Layer 12 of a small transformer language model trained on English Wikipedia (15 layers, counted from 0, width 64).
A neuron's activation on a vector x is GELU(weights . x), where the dot is the dot product.

Input weights of the MLP neurons that the questions are about. A number n stands for n times 0.0069.
n5: -49 2 -14 11 13 15 -16 17 -6 38 22 -28 7 -10 13 -45 21 12 32 28 -60 34 26 -13 -27 21 45 3 0 35 -6 -16 23 14 -26 -9 -28 13 -8 40 -49 -8 -12 19 23 34 -18 -22 2 29 -28 -18 -32 17 26 -28 -37 -14 -10 -17 19 -14 56 9
n18: 22 -37 63 35 -17 -7 -27 29 30 39 -30 19 -3 1 -6 12 -24 0 -54 33 2 -23 4 38 33 10 6 -22 -33 70 12 -45 -8 19 -23 -4 -37 -45 -19 -6 -29 6 -25 29 14 25 6 5 -89 4 -26 -30 23 -38 56 -16 -26 -20 10 -18 27 38 -34 29
n31: 22 12 14 -8 3 18 4 6 -2 21 13 34 -22 3 2 -50 0 19 -2 11 -18 14 13 -12 8 11 -20 14 -12 -4 -16 11 -42 -37 13 -14 9 -1 -40 -9 -6 23 16 31 52 2 -44 10 13 5 -18 -21 37 -9 17 32 -11 -38 20 -17 -51 29 -7 13
n35: -51 -22 21 -27 -2 21 -47 11 -25 58 -14 -5 40 18 35 1 -15 -19 -15 -8 22 17 -16 3 0 15 36 8 14 -15 -29 -27 -10 -42 20 -2 -10 -37 7 15 26 3 36 62 -10 1 0 -9 8 0 -22 51 -7 26 19 -14 -6 1 -66 27 -27 4 17 -36
n39: 28 13 12 39 -45 3 -2 33 -19 0 16 6 10 2 -56 6 -87 26 -19 45 6 -24 31 25 3 -30 0 -7 10 46 -17 -2 -20 15 12 -22 -6 -20 12 -33 5 22 -8 2 21 31 -5 -9 -14 34 37 -20 10 31 -30 25 15 -67 10 -9 13 33 -16 -39
n52: 24 1 -14 23 0 -27 -54 20 -26 -1 -36 57 -24 9 4 -13 11 -51 0 -9 18 5 -18 -27 27 65 -41 32 15 33 -7 14 2 -26 6 21 2 12 -34 2 3 -15 13 -2 33 -45 15 -2 -12 31 -34 16 11 -28 -10 9 13 -16 -30 -19 37 0 26 14
n66: 26 22 -1 44 9 19 27 -1 3 25 0 -7 -14 -17 -32 -7 23 19 -11 8 -8 9 -8 -7 14 -15 -11 -20 5 -28 -3 -2 -15 -25 11 30 -17 -15 -22 -7 42 -37 1 -53 12 -26 3 -37 -7 -16 -14 33 45 -13 -10 17 -21 6 -18 16 -37 -19 28 24
n69: 23 17 -16 -28 54 -55 -13 -52 15 10 6 19 19 -31 -24 -46 -37 -15 45 66 24 -50 -1 27 -32 -37 0 -6 -7 37 6 -13 -18 47 15 1 -13 5 -16 14 19 -42 -29 -4 8 59 -13 -29 19 6 -25 -41 -8 -25 42 17 27 -15 31 26 45 -44 49 54
n70: 11 61 -11 39 -19 -28 -37 -7 -8 20 -4 -32 -22 18 -2 0 20 29 -10 -5 -6 -13 -21 -18 -16 -10 37 24 10 5 14 9 -2 -16 -32 -53 5 -28 33 32 41 -12 -19 -75 54 59 -31 26 -12 -12 42 -32 57 -24 2 -8 -6 -11 -2 -2 -32 16 22 -6
n83: -16 15 32 1 -13 16 15 56 3 16 1 35 15 -36 -20 -20 -29 6 -37 -29 3 -22 -45 -19 -2 -36 -34 13 -11 -21 24 -15 -13 46 -20 15 24 -9 3 -35 1 9 17 36 36 -44 -32 -59 40 63 10 28 -6 12 -13 12 -4 40 -5 6 11 13 -7 7
n89: -4 -15 -37 -18 20 -2 14 -6 -13 -37 -23 10 6 9 76 8 -29 7 2 -34 5 3 -37 26 29 -7 22 -12 14 -16 41 12 -45 -4 -14 -19 27 -20 -1 5 7 -3 39 76 -20 -13 -20 16 -47 -51 19 45 -5 -45 -12 -10 3 33 32 -19 31 -44 49 18
n113: 17 -35 8 46 -14 -40 -15 11 -18 24 18 29 28 6 25 25 -17 -9 3 -16 -35 1 -85 -21 44 28 -16 3 3 20 14 30 3 -22 -27 61 16 -15 12 1 17 14 19 -41 -15 -20 47 -14 -11 5 26 37 -26 -10 8 -23 -7 28 -40 26 22 -2 -33 -17
n127: 19 -55 24 23 5 -14 -13 -21 -12 -30 -28 -24 -8 -37 -5 3 14 5 15 15 -17 -13 35 -61 16 27 -13 7 -22 -21 -9 -35 26 8 32 16 13 1 5 35 37 42 -8 -33 -47 21 -45 -15 16 6 31 51 27 23 -8 2 5 -13 -10 -19 12 33 -4 1
n128: -12 20 3 -38 34 30 -6 16 -19 -3 -94 18 -4 38 -3 7 -37 23 5 -26 -4 56 -1 -29 27 -10 27 30 12 -49 13 -4 -27 3 44 -13 -35 20 -6 -31 29 -12 -29 -39 -29 25 -32 -18 14 19 0 24 -2 -13 29 2 -2 19 -15 -17 7 -33 -21 40
n138: -38 -11 23 43 -12 -15 -30 -22 -6 30 -28 -17 -12 2 25 -18 -15 27 37 6 -16 -46 10 -45 -9 -10 -12 -26 -20 -36 -7 -8 -11 2 -12 -19 30 12 17 43 16 -6 32 -25 19 14 -66 47 11 3 -26 14 2 26 49 0 12 57 -13 -37 -19 63 50 -18
n139: -20 21 13 0 -1 -8 -1 69 -14 41 -32 -8 -16 32 21 5 -15 2 12 -3 -39 -15 -17 -45 24 24 22 -18 -22 8 -23 7 37 15 -20 -36 -7 -9 -37 20 -32 5 28 13 2 -14 44 31 10 -7 28 -22 -22 -10 -28 12 15 23 -27 -11 31 -51 -36 55
n148: -29 -2 47 26 20 -13 52 -18 21 -14 -9 48 -13 -11 -28 -1 -23 22 -8 -13 -28 -4 -36 7 46 38 -55 -20 6 24 29 -10 -49 22 -6 13 45 -16 -2 53 21 -26 -2 -5 -2 -36 3 -17 -29 8 24 0 14 14 -5 50 -16 -34 -5 50 -17 -25 0 -51
n149: 17 -34 -17 39 -1 21 19 20 -13 2 10 -49 34 13 21 -31 -1 0 14 13 -16 13 -41 -10 -10 17 -41 31 -44 5 10 -35 -22 -26 48 -21 -39 29 10 32 0 -20 4 -5 -2 47 -27 -8 -7 -16 30 16 -20 -23 54 -6 29 -3 -14 0 -19 -9 63 28
n151: 0 15 21 -7 -20 -21 52 -18 -29 -15 -21 68 16 41 26 8 -19 -19 -46 -39 3 24 -14 0 -42 -22 -7 26 -7 37 -9 15 6 -7 -32 -49 9 4 -38 17 -5 26 22 41 52 30 20 1 11 16 29 -18 17 53 -3 -13 -20 -6 -33 -27 -20 -26 -17 -21
n159: -5 -5 -26 -41 8 -15 22 -9 15 -12 -28 20 36 -4 16 12 -21 33 -22 -18 57 -30 -34 -52 9 -42 3 32 -23 -20 49 7 -7 -24 -43 -6 16 -38 31 28 -13 1 -5 24 -6 -5 20 17 -1 -27 43 8 26 16 1 35 15 6 -26 15 36 23 -3 -18
n187: 24 5 46 3 13 39 1 17 -14 6 24 -23 -16 33 -24 43 30 -5 -36 31 75 -24 9 26 -17 26 -20 -18 -1 -22 -12 -7 -18 15 -47 -36 12 -3 11 12 22 -55 17 2 -1 17 25 -39 1 -6 17 36 -19 -62 26 -2 -18 -9 11 10 -44 -52 56 -13
n195: 21 -22 -30 3 -6 -37 -29 21 35 17 56 -25 5 -38 30 2 -7 16 9 -9 24 88 13 52 -67 -40 -53 22 -6 41 -16 -19 14 9 -35 -35 60 -40 25 7 -8 85 23 60 -23 -2 12 -7 -43 10 -24 17 13 27 -19 27 -50 -36 -5 -3 -14 -61 -26 2
n205: 29 19 -13 5 2 -4 -25 14 49 -45 17 -10 -37 -6 6 4 -3 23 14 -46 -21 16 -21 -38 20 -39 3 -13 26 15 59 -15 10 2 -31 -3 -18 20 -13 5 17 13 -4 -19 3 43 9 -13 -5 -8 51 -20 -30 -17 3 22 14 17 -17 7 13 -14 16 -3
n224: 55 37 41 -4 -6 -49 -26 -13 -11 -14 9 -19 45 0 20 26 -10 -18 -13 9 -11 45 -28 17 15 -2 11 40 -23 -15 31 19 -33 -10 -84 17 5 -8 23 13 12 10 19 -15 -46 33 3 -61 -59 18 -1 29 -28 -14 -10 41 6 -31 -9 9 25 -20 10 -2
n228: -73 -58 12 -38 25 -19 38 -8 20 -40 -35 -1 -7 -5 -7 13 2 22 42 2 -15 49 8 3 -33 -17 64 22 -26 3 -11 -53 26 13 -44 -27 18 -19 25 17 15 5 20 28 -9 35 20 18 41 -8 13 -17 -5 44 -2 -4 25 11 -20 -29 17 -32 34 -58
n242: -25 -10 9 12 20 -3 33 -31 -21 16 12 -39 11 -10 23 -14 -12 8 56 43 10 -2 19 35 -1 -29 1 -22 8 4 -49 -26 5 -20 16 -31 25 7 -4 1 -18 -69 -16 -3 12 30 -18 67 5 6 -18 -21 -7 -19 10 9 -47 -1 25 -12 -4 -10 19 44
n243: 26 -47 51 12 82 -6 -12 -28 3 -4 -12 17 -1 1 46 0 -5 -28 19 9 -35 5 -11 8 27 59 -18 -47 4 17 -39 -32 9 -11 -20 11 -49 -47 -5 15 30 -15 -13 -39 6 6 26 38 -18 -43 19 19 34 36 -17 -2 30 -85 -8 16 45 -33 -28 46
n267: -29 -6 16 -17 -8 -23 -18 7 18 3 13 16 13 -50 38 -16 -17 30 51 -42 23 46 -4 16 -23 27 -36 2 -14 22 15 1 -6 29 -3 -57 36 -5 10 -19 7 -44 19 18 26 45 8 -37 3 -1 17 2 -1 10 -16 7 -19 -26 -30 -14 -60 -13 -30 -23
n283: -2 41 44 41 15 -42 24 -8 -1 31 2 -22 43 -19 21 -35 -26 -7 24 32 -47 21 3 12 -2 -44 -7 -5 9 -53 -55 1 -19 1 4 -39 -11 -8 4 27 -9 30 30 -31 32 42 -21 -17 29 -21 35 18 -2 40 -14 8 -26 -16 -2 21 19 -10 -44 -6
n285: 22 -34 -28 -11 24 28 -11 -11 7 1 -6 61 17 -4 -4 17 -19 24 21 7 -12 -28 12 -49 34 -9 7 35 -26 -2 7 7 25 -14 -7 9 -1 -1 -8 52 -36 -38 32 -19 -6 -26 48 39 -46 44 17 10 2 -21 -1 -30 -1 -43 -5 1 -44 -16 -50 7
n305: -11 -12 -54 -22 -5 -17 1 28 -12 -59 -33 -7 -31 -1 21 8 16 34 -20 -15 28 22 -22 -11 0 -62 6 -3 -27 -14 2 -13 -26 -36 21 26 33 35 18 18 4 35 2 -33 31 10 -2 32 38 -31 -35 -11 37 60 9 3 -4 18 10 -10 34 -29 18 35
n310: -10 2 35 -11 4 -2 -26 -21 10 13 24 32 -6 -32 8 -4 4 -8 -43 7 19 2 8 9 -1 37 44 19 15 7 1 16 -49 7 -15 -6 21 -11 -3 0 -30 24 -34 -2 15 18 -32 -25 -39 -21 -52 22 -25 6 55 -16 -35 -18 21 -10 17 -23 42 41

Each question shows a token from some text and the vector x that enters the MLP there. A number n stands for n times 0.054.

"98": 22 -2 -4 -10 -12 -2 71 1 6 18 30 42 -8 -16 16 -21 22 -36 -1 -26 -21 -2 3 -10 3 9 9 37 30 13 -25 23 39 -7 -20 -6 -15 25 2 -48 21 -10 7 29 -42 -15 13 -12 5 -6 -11 -28 -21 23 -13 -38 -7 -34 -14 13 25 6 -5 -18
Which three neurons fire most, strongest first? n151, n113, n52

"19": 22 9 8 -22 -12 -16 50 20 26 22 12 8 -19 -34 -38 2 -1 -27 17 -39 26 -6 6 -2 1 -26 -6 59 10 -4 -47 -5 22 -20 -15 41 6 41 12 9 23 -12 -17 17 -22 5 -46 12 30 -29 8 -25 -33 -8 10 -20 -13 8 -3 22 10 8 -13 2
Which neuron fires most, and how strongly? n83, at about 1.3

" long": -17 41 14 -21 20 35 63 -15 -10 -6 15 20 19 -40 -3 31 27 -8 -26 5 8 19 -11 -18 18 -16 10 -4 2 -21 -41 -5 20 -20 -29 11 -10 46 31 10 11 -14 -7 -21 -39 -13 -53 1 -15 -14 -7 -13 20 -3 -1 -7 7 -28 -21 29 26 -6 20 16
Which neuron lights up most? n66

" of": -16 -1 16 -28 1 31 30 28 6 14 14 57 -7 -20 -15 -21 5 5 16 -7 3 17 12 -22 13 -21 8 -13 38 -9 -33 -7 -21 -11 -9 8 27 18 15 23 29 -6 -2 12 -32 21 -58 -7 -10 -38 -12 -47 14 -23 -13 1 0 -5 -37 46 15 15 -7 5
Which neuron lights up most? n148

" and": 2 12 27 -13 -24 26 23 7 31 24 -9 59 -29 -44 -12 8 -7 -11 36 13 -16 4 7 -17 -18 4 -1 -1 4 -3 -7 -1 22 -18 -21 -8 19 43 33 3 32 -2 -28 -8 -48 8 -31 16 -17 -33 -19 -48 -8 -23 13 13 44 1 -35 13 14 -7 5 10
Which neuron lights up most? n69

" from": 16 9 31 -13 -14 20 15 25 25 13 -3 51 3 -47 -19 1 11 -9 27 11 17 29 2 -21 11 -15 -3 5 22 -13 -24 13 10 -34 -34 3 22 11 33 19 33 -6 -6 5 -29 29 -41 8 -27 -34 5 -52 2 -32 -2 -16 18 -35 -34 14 7 -24 13 1
Which neuron lights up most? n224

"20": 9 3 16 -14 -8 8 35 28 10 20 23 4 -49 -27 -10 -17 -14 -23 10 -28 6 -36 28 -15 -13 12 -8 63 -1 6 -53 -4 17 -9 5 28 7 31 12 14 24 8 -1 37 -5 -20 -41 21 5 -55 19 -9 0 -19 5 -36 -4 -4 -7 11 5 27 -5 -13
Which two neurons fire most, strongest first? n31, n127

"am": 7 9 23 -4 2 8 48 36 3 30 -4 9 30 0 12 16 -6 1 -3 15 -16 -14 9 -55 -41 -24 16 -16 42 -18 -15 -3 28 -13 -44 19 2 21 -3 -13 7 -27 13 -3 -52 -38 -41 20 -11 -24 10 20 13 10 10 -29 3 -16 16 -16 40 24 9 -14
Which three neurons fire most, strongest first? n138, n159, n127

"ess": -26 7 48 -10 7 26 42 46 6 0 -40 34 -42 -18 12 57 3 17 1 2 -6 10 -18 -1 43 4 16 -21 31 5 -35 6 -1 -37 -26 -1 -5 -2 11 -4 14 12 9 16 -28 12 -40 20 -23 17 -19 -20 -5 -34 -2 -16 17 -8 -14 -19 -15 17 -22 -7
Which two neurons fire most, strongest first? n18, n128

"art": 21 9 -8 -32 -28 32 75 21 11 15 -6 13 -22 -31 6 5 -23 13 -1 7 -9 12 -22 -36 3 -1 -1 -24 62 -7 -39 7 -7 1 14 -5 11 0 13 17 26 8 -21 33 -11 22 -56 -8 -9 -20 -5 -7 -22 -24 2 18 -13 -17 -9 38 9 4 1 -2
Which neuron fires most, and how strongly? n148, at about 2.5

"ake": 12 17 44 3 17 7 18 9 11 -11 -32 4 -37 -12 16 22 4 -14 8 -9 -34 -5 -19 -64 9 5 -20 -2 60 -3 -6 40 1 13 -1 50 -8 10 2 30 -21 8 9 39 -56 2 -2 -21 -2 5 22 -27 8 -1 -3 -12 -2 -39 -7 -10 8 -8 19 -26
Which neuron lights up most? n148

"—": -5 20 17 3 -5 42 23 25 -1 27 -5 6 -42 -51 -22 29 -10 17 22 7 -6 38 18 -23 8 -4 25 17 28 21 -37 28 -6 -22 -14 -17 15 25 -3 19 -10 6 -20 6 -39 42 -39 23 -26 -32 -4 -39 -10 -8 0 -12 18 -23 -33 22 1 -5 -4 -16
Which neuron lights up most? n5

"73": 4 12 17 -14 11 -8 55 25 20 27 47 58 -19 -9 -20 -19 3 -42 11 -31 4 -23 7 -31 -10 -1 9 12 26 7 -32 -3 1 -11 -37 12 -1 6 23 -20 1 -25 15 41 -21 11 -20 6 -15 -17 -1 -25 -33 -11 -26 -5 11 3 -3 45 15 15 -15 -13
Which neuron lights up most? n83

"-": -9 -7 3 11 -27 42 59 23 22 44 29 11 -6 -34 -8 -3 -33 -24 3 18 -17 21 15 -10 -5 -4 -2 3 38 -2 -35 13 8 -43 -6 -1 36 -13 9 -32 12 -18 -17 -2 -52 18 -33 12 24 -14 8 -20 6 -23 -5 -4 24 -17 -33 29 -6 8 21 0
Which neuron fires most, and how strongly? n242, at about 2.5

"==\n": -4 11 4 -11 -25 28 23 23 5 40 6 6 -23 -36 -5 22 9 -29 32 30 6 25 5 -18 16 -18 4 24 19 -5 -29 23 -3 -16 -27 -1 12 -12 31 -1 16 -5 -3 26 -32 55 -41 -4 -32 -40 -3 -27 -8 -23 -26 -16 -1 -27 -28 28 31 -21 37 4
Which neuron lights up most? n224

" available": 7 7 6 10 -37 35 30 6 21 30 -31 19 -5 -14 -10 30 5 -15 33 -14 -21 21 -20 -36 -15 4 5 -9 -22 -19 -33 20 49 -31 -10 27 46 47 34 27 -1 -9 5 5 -35 21 -29 -11 -10 -8 -15 -17 14 -5 11 -15 0 -54 -14 19 -2 -15 4 -1
Which neuron fires most, and how strongly? n285, at about 2.4

" Its": -2 14 -18 4 -13 33 32 22 22 29 -3 56 -5 -10 -5 0 1 -27 9 28 -6 12 -2 -30 -13 -12 0 -7 -7 -20 -13 7 35 -41 -36 18 24 28 3 12 23 -14 -32 10 -50 38 -50 -1 -13 1 -12 -28 -6 -14 12 13 14 -16 -41 20 17 -16 13 17
Which three neurons fire most, strongest first? n69, n5, n128

" P": -12 17 -32 -18 -2 13 26 22 -14 46 -38 4 -35 -16 10 6 0 28 -26 48 -15 35 10 -27 5 -34 -4 -7 61 -38 -8 11 34 -37 -15 1 4 30 9 -11 14 36 10 -3 4 -1 -27 -20 13 -27 -14 6 -3 16 -6 1 -4 -27 -24 -24 41 -13 22 -2
Which three neurons fire most, strongest first? n305, n128, n283

" by": 3 8 20 -1 0 30 2 26 16 32 -12 65 -26 -33 -8 11 13 -2 32 -2 9 21 -1 -11 8 -24 14 -4 28 -12 -25 19 1 -30 -35 -13 13 6 14 17 5 13 -7 -7 -21 41 -63 8 -4 -12 -16 -54 -9 -14 -14 -5 9 -15 -41 26 15 -5 9 -10
Which neuron fires most, and how strongly? n70, at about 2.3

"ing": -11 -6 14 6 -8 27 35 9 24 -5 -2 73 -23 -13 -27 12 -12 -4 42 -1 1 -5 -27 -19 -3 -5 -22 -25 27 8 -21 26 19 -49 -18 4 14 21 5 24 26 11 -3 25 -55 -3 6 -6 -19 -29 2 -46 -2 -5 -12 -29 15 15 -10 24 -1 11 -14 6
Which two neurons fire most, strongest first? n148, n113

" series": -7 7 4 -4 3 27 42 36 36 54 -39 37 -21 -34 10 33 -30 -17 -5 -16 -4 15 12 -42 -10 4 -3 -9 -2 -6 -19 27 -12 -14 -24 10 31 46 39 -5 11 -5 -25 19 -24 10 6 12 -26 -13 -1 -49 -20 -14 5 -7 1 -26 -24 26 7 -7 6 -11
Which neuron fires most, and how strongly? n148, at about 2.3

"M": 28 18 -17 -20 -16 11 37 16 7 33 5 1 -22 -40 -2 32 -22 1 2 44 4 2 23 -29 -10 -26 17 18 46 0 -29 -11 35 -15 -1 18 -4 58 -11 -10 28 0 -20 -7 13 0 -55 26 6 -35 -12 -26 -36 -10 10 -10 24 -18 -35 0 -15 -8 4 15
Which three neurons fire most, strongest first? n242, n69, n128

"y": -29 20 -8 -17 3 7 -19 27 -12 7 -12 26 26 -29 -1 30 11 -5 -17 -36 24 22 38 -51 5 19 -47 -18 68 -6 -30 15 16 -19 6 4 -3 -6 7 -4 3 -7 -30 25 -13 12 -49 -3 -3 17 13 13 8 -16 2 0 15 -3 -18 -20 52 24 -13 -5
Which neuron lights up most? n52

"ath": -27 -11 6 -15 10 29 32 3 -7 29 2 5 34 -31 -18 -15 -38 13 6 -19 -15 22 4 -88 -13 22 -1 21 41 2 -19 9 32 -23 -5 49 7 18 1 -21 23 10 2 13 -3 -17 -32 -34 -10 -14 14 27 -13 -9 -5 -1 25 -5 -3 1 31 0 -3 -21
Which neuron lights up most? n83

" Ba": -4 30 -14 -24 -2 14 22 27 1 -5 -17 -8 -28 -33 7 -19 39 -16 0 26 -1 6 28 -73 21 1 6 4 41 -2 -9 27 12 -34 -7 -14 7 -11 51 -7 7 14 15 -9 24 -9 -44 9 -17 -18 24 -36 -22 18 30 16 22 -16 -21 -16 9 -31 6 13
Which neuron lights up most? n70

" to": -8 8 38 -24 11 12 20 16 32 10 -19 59 -13 -23 -7 5 3 0 37 30 0 10 18 -18 10 -14 12 -3 12 17 -35 18 -7 -49 -21 15 8 6 15 17 13 4 -18 0 -51 40 -47 -2 -16 -15 -28 -53 -2 -14 -6 -9 13 -15 -28 28 -1 3 5 -2
Which neuron lights up most? n69

" any": -2 14 21 -1 -16 43 10 -11 4 18 -19 44 -16 -42 12 10 2 -12 28 13 -5 -6 9 -34 3 -3 9 4 -6 9 -12 38 40 -37 -32 -2 32 46 10 23 21 7 -38 1 -44 28 -56 10 -5 -17 -3 -37 26 -22 3 -16 7 -25 -20 6 6 -6 2 2
Which three neurons fire most, strongest first? n127, n70, n138

" gave": -25 -10 -12 -4 -5 50 8 23 20 19 12 44 -20 -50 -22 -7 5 11 59 7 -2 19 -3 -20 9 -2 9 -11 3 3 -23 0 7 -45 -12 16 26 -7 35 16 5 9 -24 14 -24 38 -52 -3 -6 -8 -12 -18 -23 -26 -10 -17 2 -17 -28 47 15 1 6 5
Which neuron fires most, and how strongly? n5, at about 3.1

" Cy": -10 27 -6 3 -5 44 23 34 6 62 -9 10 -12 -26 -5 10 -16 4 -5 24 15 11 15 -53 -11 -12 -8 11 27 11 -29 20 29 -42 -46 -8 18 8 22 -10 -9 -12 -33 2 -10 25 -45 7 -12 -9 18 -29 6 0 10 -8 -15 -19 -24 -1 60 -23 12 -2
Which neuron lights up most? n5

"rist": 21 -2 27 -8 -43 18 29 16 6 31 2 0 -3 -23 -20 7 -16 45 -13 -1 1 -12 12 -54 32 11 0 7 40 3 -9 -24 13 -21 -8 4 6 3 -14 -13 37 -23 -41 3 10 -9 -49 -7 8 -6 7 35 -34 15 -13 -21 14 36 -38 6 39 25 5 -34
Which neuron fires most, and how strongly? n83, at about 3.9

"s": -3 -10 13 -8 -27 27 34 20 -8 36 -7 24 -16 -42 6 20 -12 -11 33 13 5 45 -2 -45 -4 -28 8 -4 34 15 -46 27 5 -19 -34 -13 32 4 29 14 24 16 -18 15 -27 27 -43 2 -28 -25 4 -28 -2 0 -1 5 -14 -33 -22 10 16 6 -1 12
Which neuron lights up most? n195

"erb": 5 -16 27 10 -9 -23 36 25 7 -6 -19 22 -16 5 8 -5 7 11 12 -4 39 -38 37 -27 9 -10 14 -21 28 -8 -27 34 38 -24 -41 -1 25 -13 11 -30 14 11 -10 8 -17 -34 -22 -2 23 -57 0 10 -17 -41 -12 -34 15 12 30 12 51 -7 15 -7
Which neuron lights up most? n89

" Han": -22 -6 -9 -10 6 32 14 -1 22 11 16 -21 -35 -9 -15 -24 17 10 -10 -10 5 15 2 -49 15 1 -7 -2 65 6 -24 9 23 -28 -18 -2 0 9 -13 0 49 7 -22 -5 4 6 -57 38 12 -7 31 -7 -30 37 11 16 39 -23 -38 -23 19 -9 1 15
Which neuron lights up most? n205

"p": -5 -20 -36 -28 11 14 30 18 -7 15 -2 7 -31 10 -12 16 -4 -24 15 11 8 7 29 -23 27 13 -16 -66 59 11 -19 -20 35 -38 25 28 18 -38 -13 -16 21 10 -19 11 -2 -16 -14 13 20 4 -2 23 -30 27 -8 16 16 -22 1 0 23 -10 3 -49
Which neuron lights up most? n243

".": -39 -30 -1 -19 -4 1 38 24 -11 42 40 -10 -26 -64 -6 13 -18 -18 23 -14 -4 22 23 -53 17 41 -2 2 57 -12 -12 -9 15 -27 18 -11 -17 -20 -5 -27 26 19 2 3 -13 34 -7 8 30 -33 8 -7 -12 -8 0 12 12 1 -12 -6 27 15 4 -11
Which neuron fires most, and how strongly? n127, at about 2.9

" her": -7 14 15 -1 5 9 39 30 13 26 -6 57 -6 -28 -10 14 28 7 18 4 37 1 -28 -24 1 -18 -25 -12 8 4 -31 9 22 -21 -26 21 -15 25 3 9 26 -18 -21 -8 -58 49 -46 9 -2 -16 14 -30 -19 -6 2 -13 12 -13 -22 26 7 -26 -11 8
Which neuron fires most, and how strongly? n69, at about 2.3

".\n\n": 1 -2 1 4 -28 32 26 9 -5 45 3 12 -22 -49 -3 11 -3 -8 30 24 9 33 3 -3 1 -23 10 20 32 -9 -35 31 -6 -9 -48 3 26 -18 30 5 26 2 -13 30 -30 47 -43 -10 -22 -41 -4 -25 -7 -22 -17 -5 1 -31 -20 19 25 -10 15 0
Which three neurons fire most, strongest first? n195, n224, n310

"j": -4 -7 -18 -1 29 5 5 38 -9 -31 -40 24 -6 -7 -21 10 36 -3 37 7 -20 -10 11 -33 10 1 16 -4 66 -1 -50 22 4 -3 1 -12 -6 -6 54 -40 16 2 13 -5 -18 -8 -20 25 11 -2 4 -26 -32 7 19 -15 30 -38 -10 3 26 -15 18 -22
Which neuron lights up most? n228

"’s": -28 30 5 10 4 15 16 27 22 30 -20 66 -17 -45 -10 14 0 -2 23 15 18 13 -28 -18 -11 3 -1 -24 2 11 -20 13 21 -31 -31 -2 2 30 10 23 -1 -7 -31 12 -54 49 -38 13 -3 -16 -15 -21 -10 -8 15 -16 32 -10 -24 7 14 -9 -15 9
Which neuron fires most, and how strongly? n69, at about 2.3

" a": 16 11 -19 -7 -31 36 25 15 5 27 8 28 -12 -52 2 -3 26 -31 20 12 -13 14 5 -24 8 2 25 15 -1 -32 -9 7 58 -55 -24 10 0 17 15 8 37 1 -8 -7 -43 18 -33 -8 -22 -19 -7 -35 22 -17 -18 11 -1 -8 -31 14 29 -20 37 12
Which neuron lights up most? n66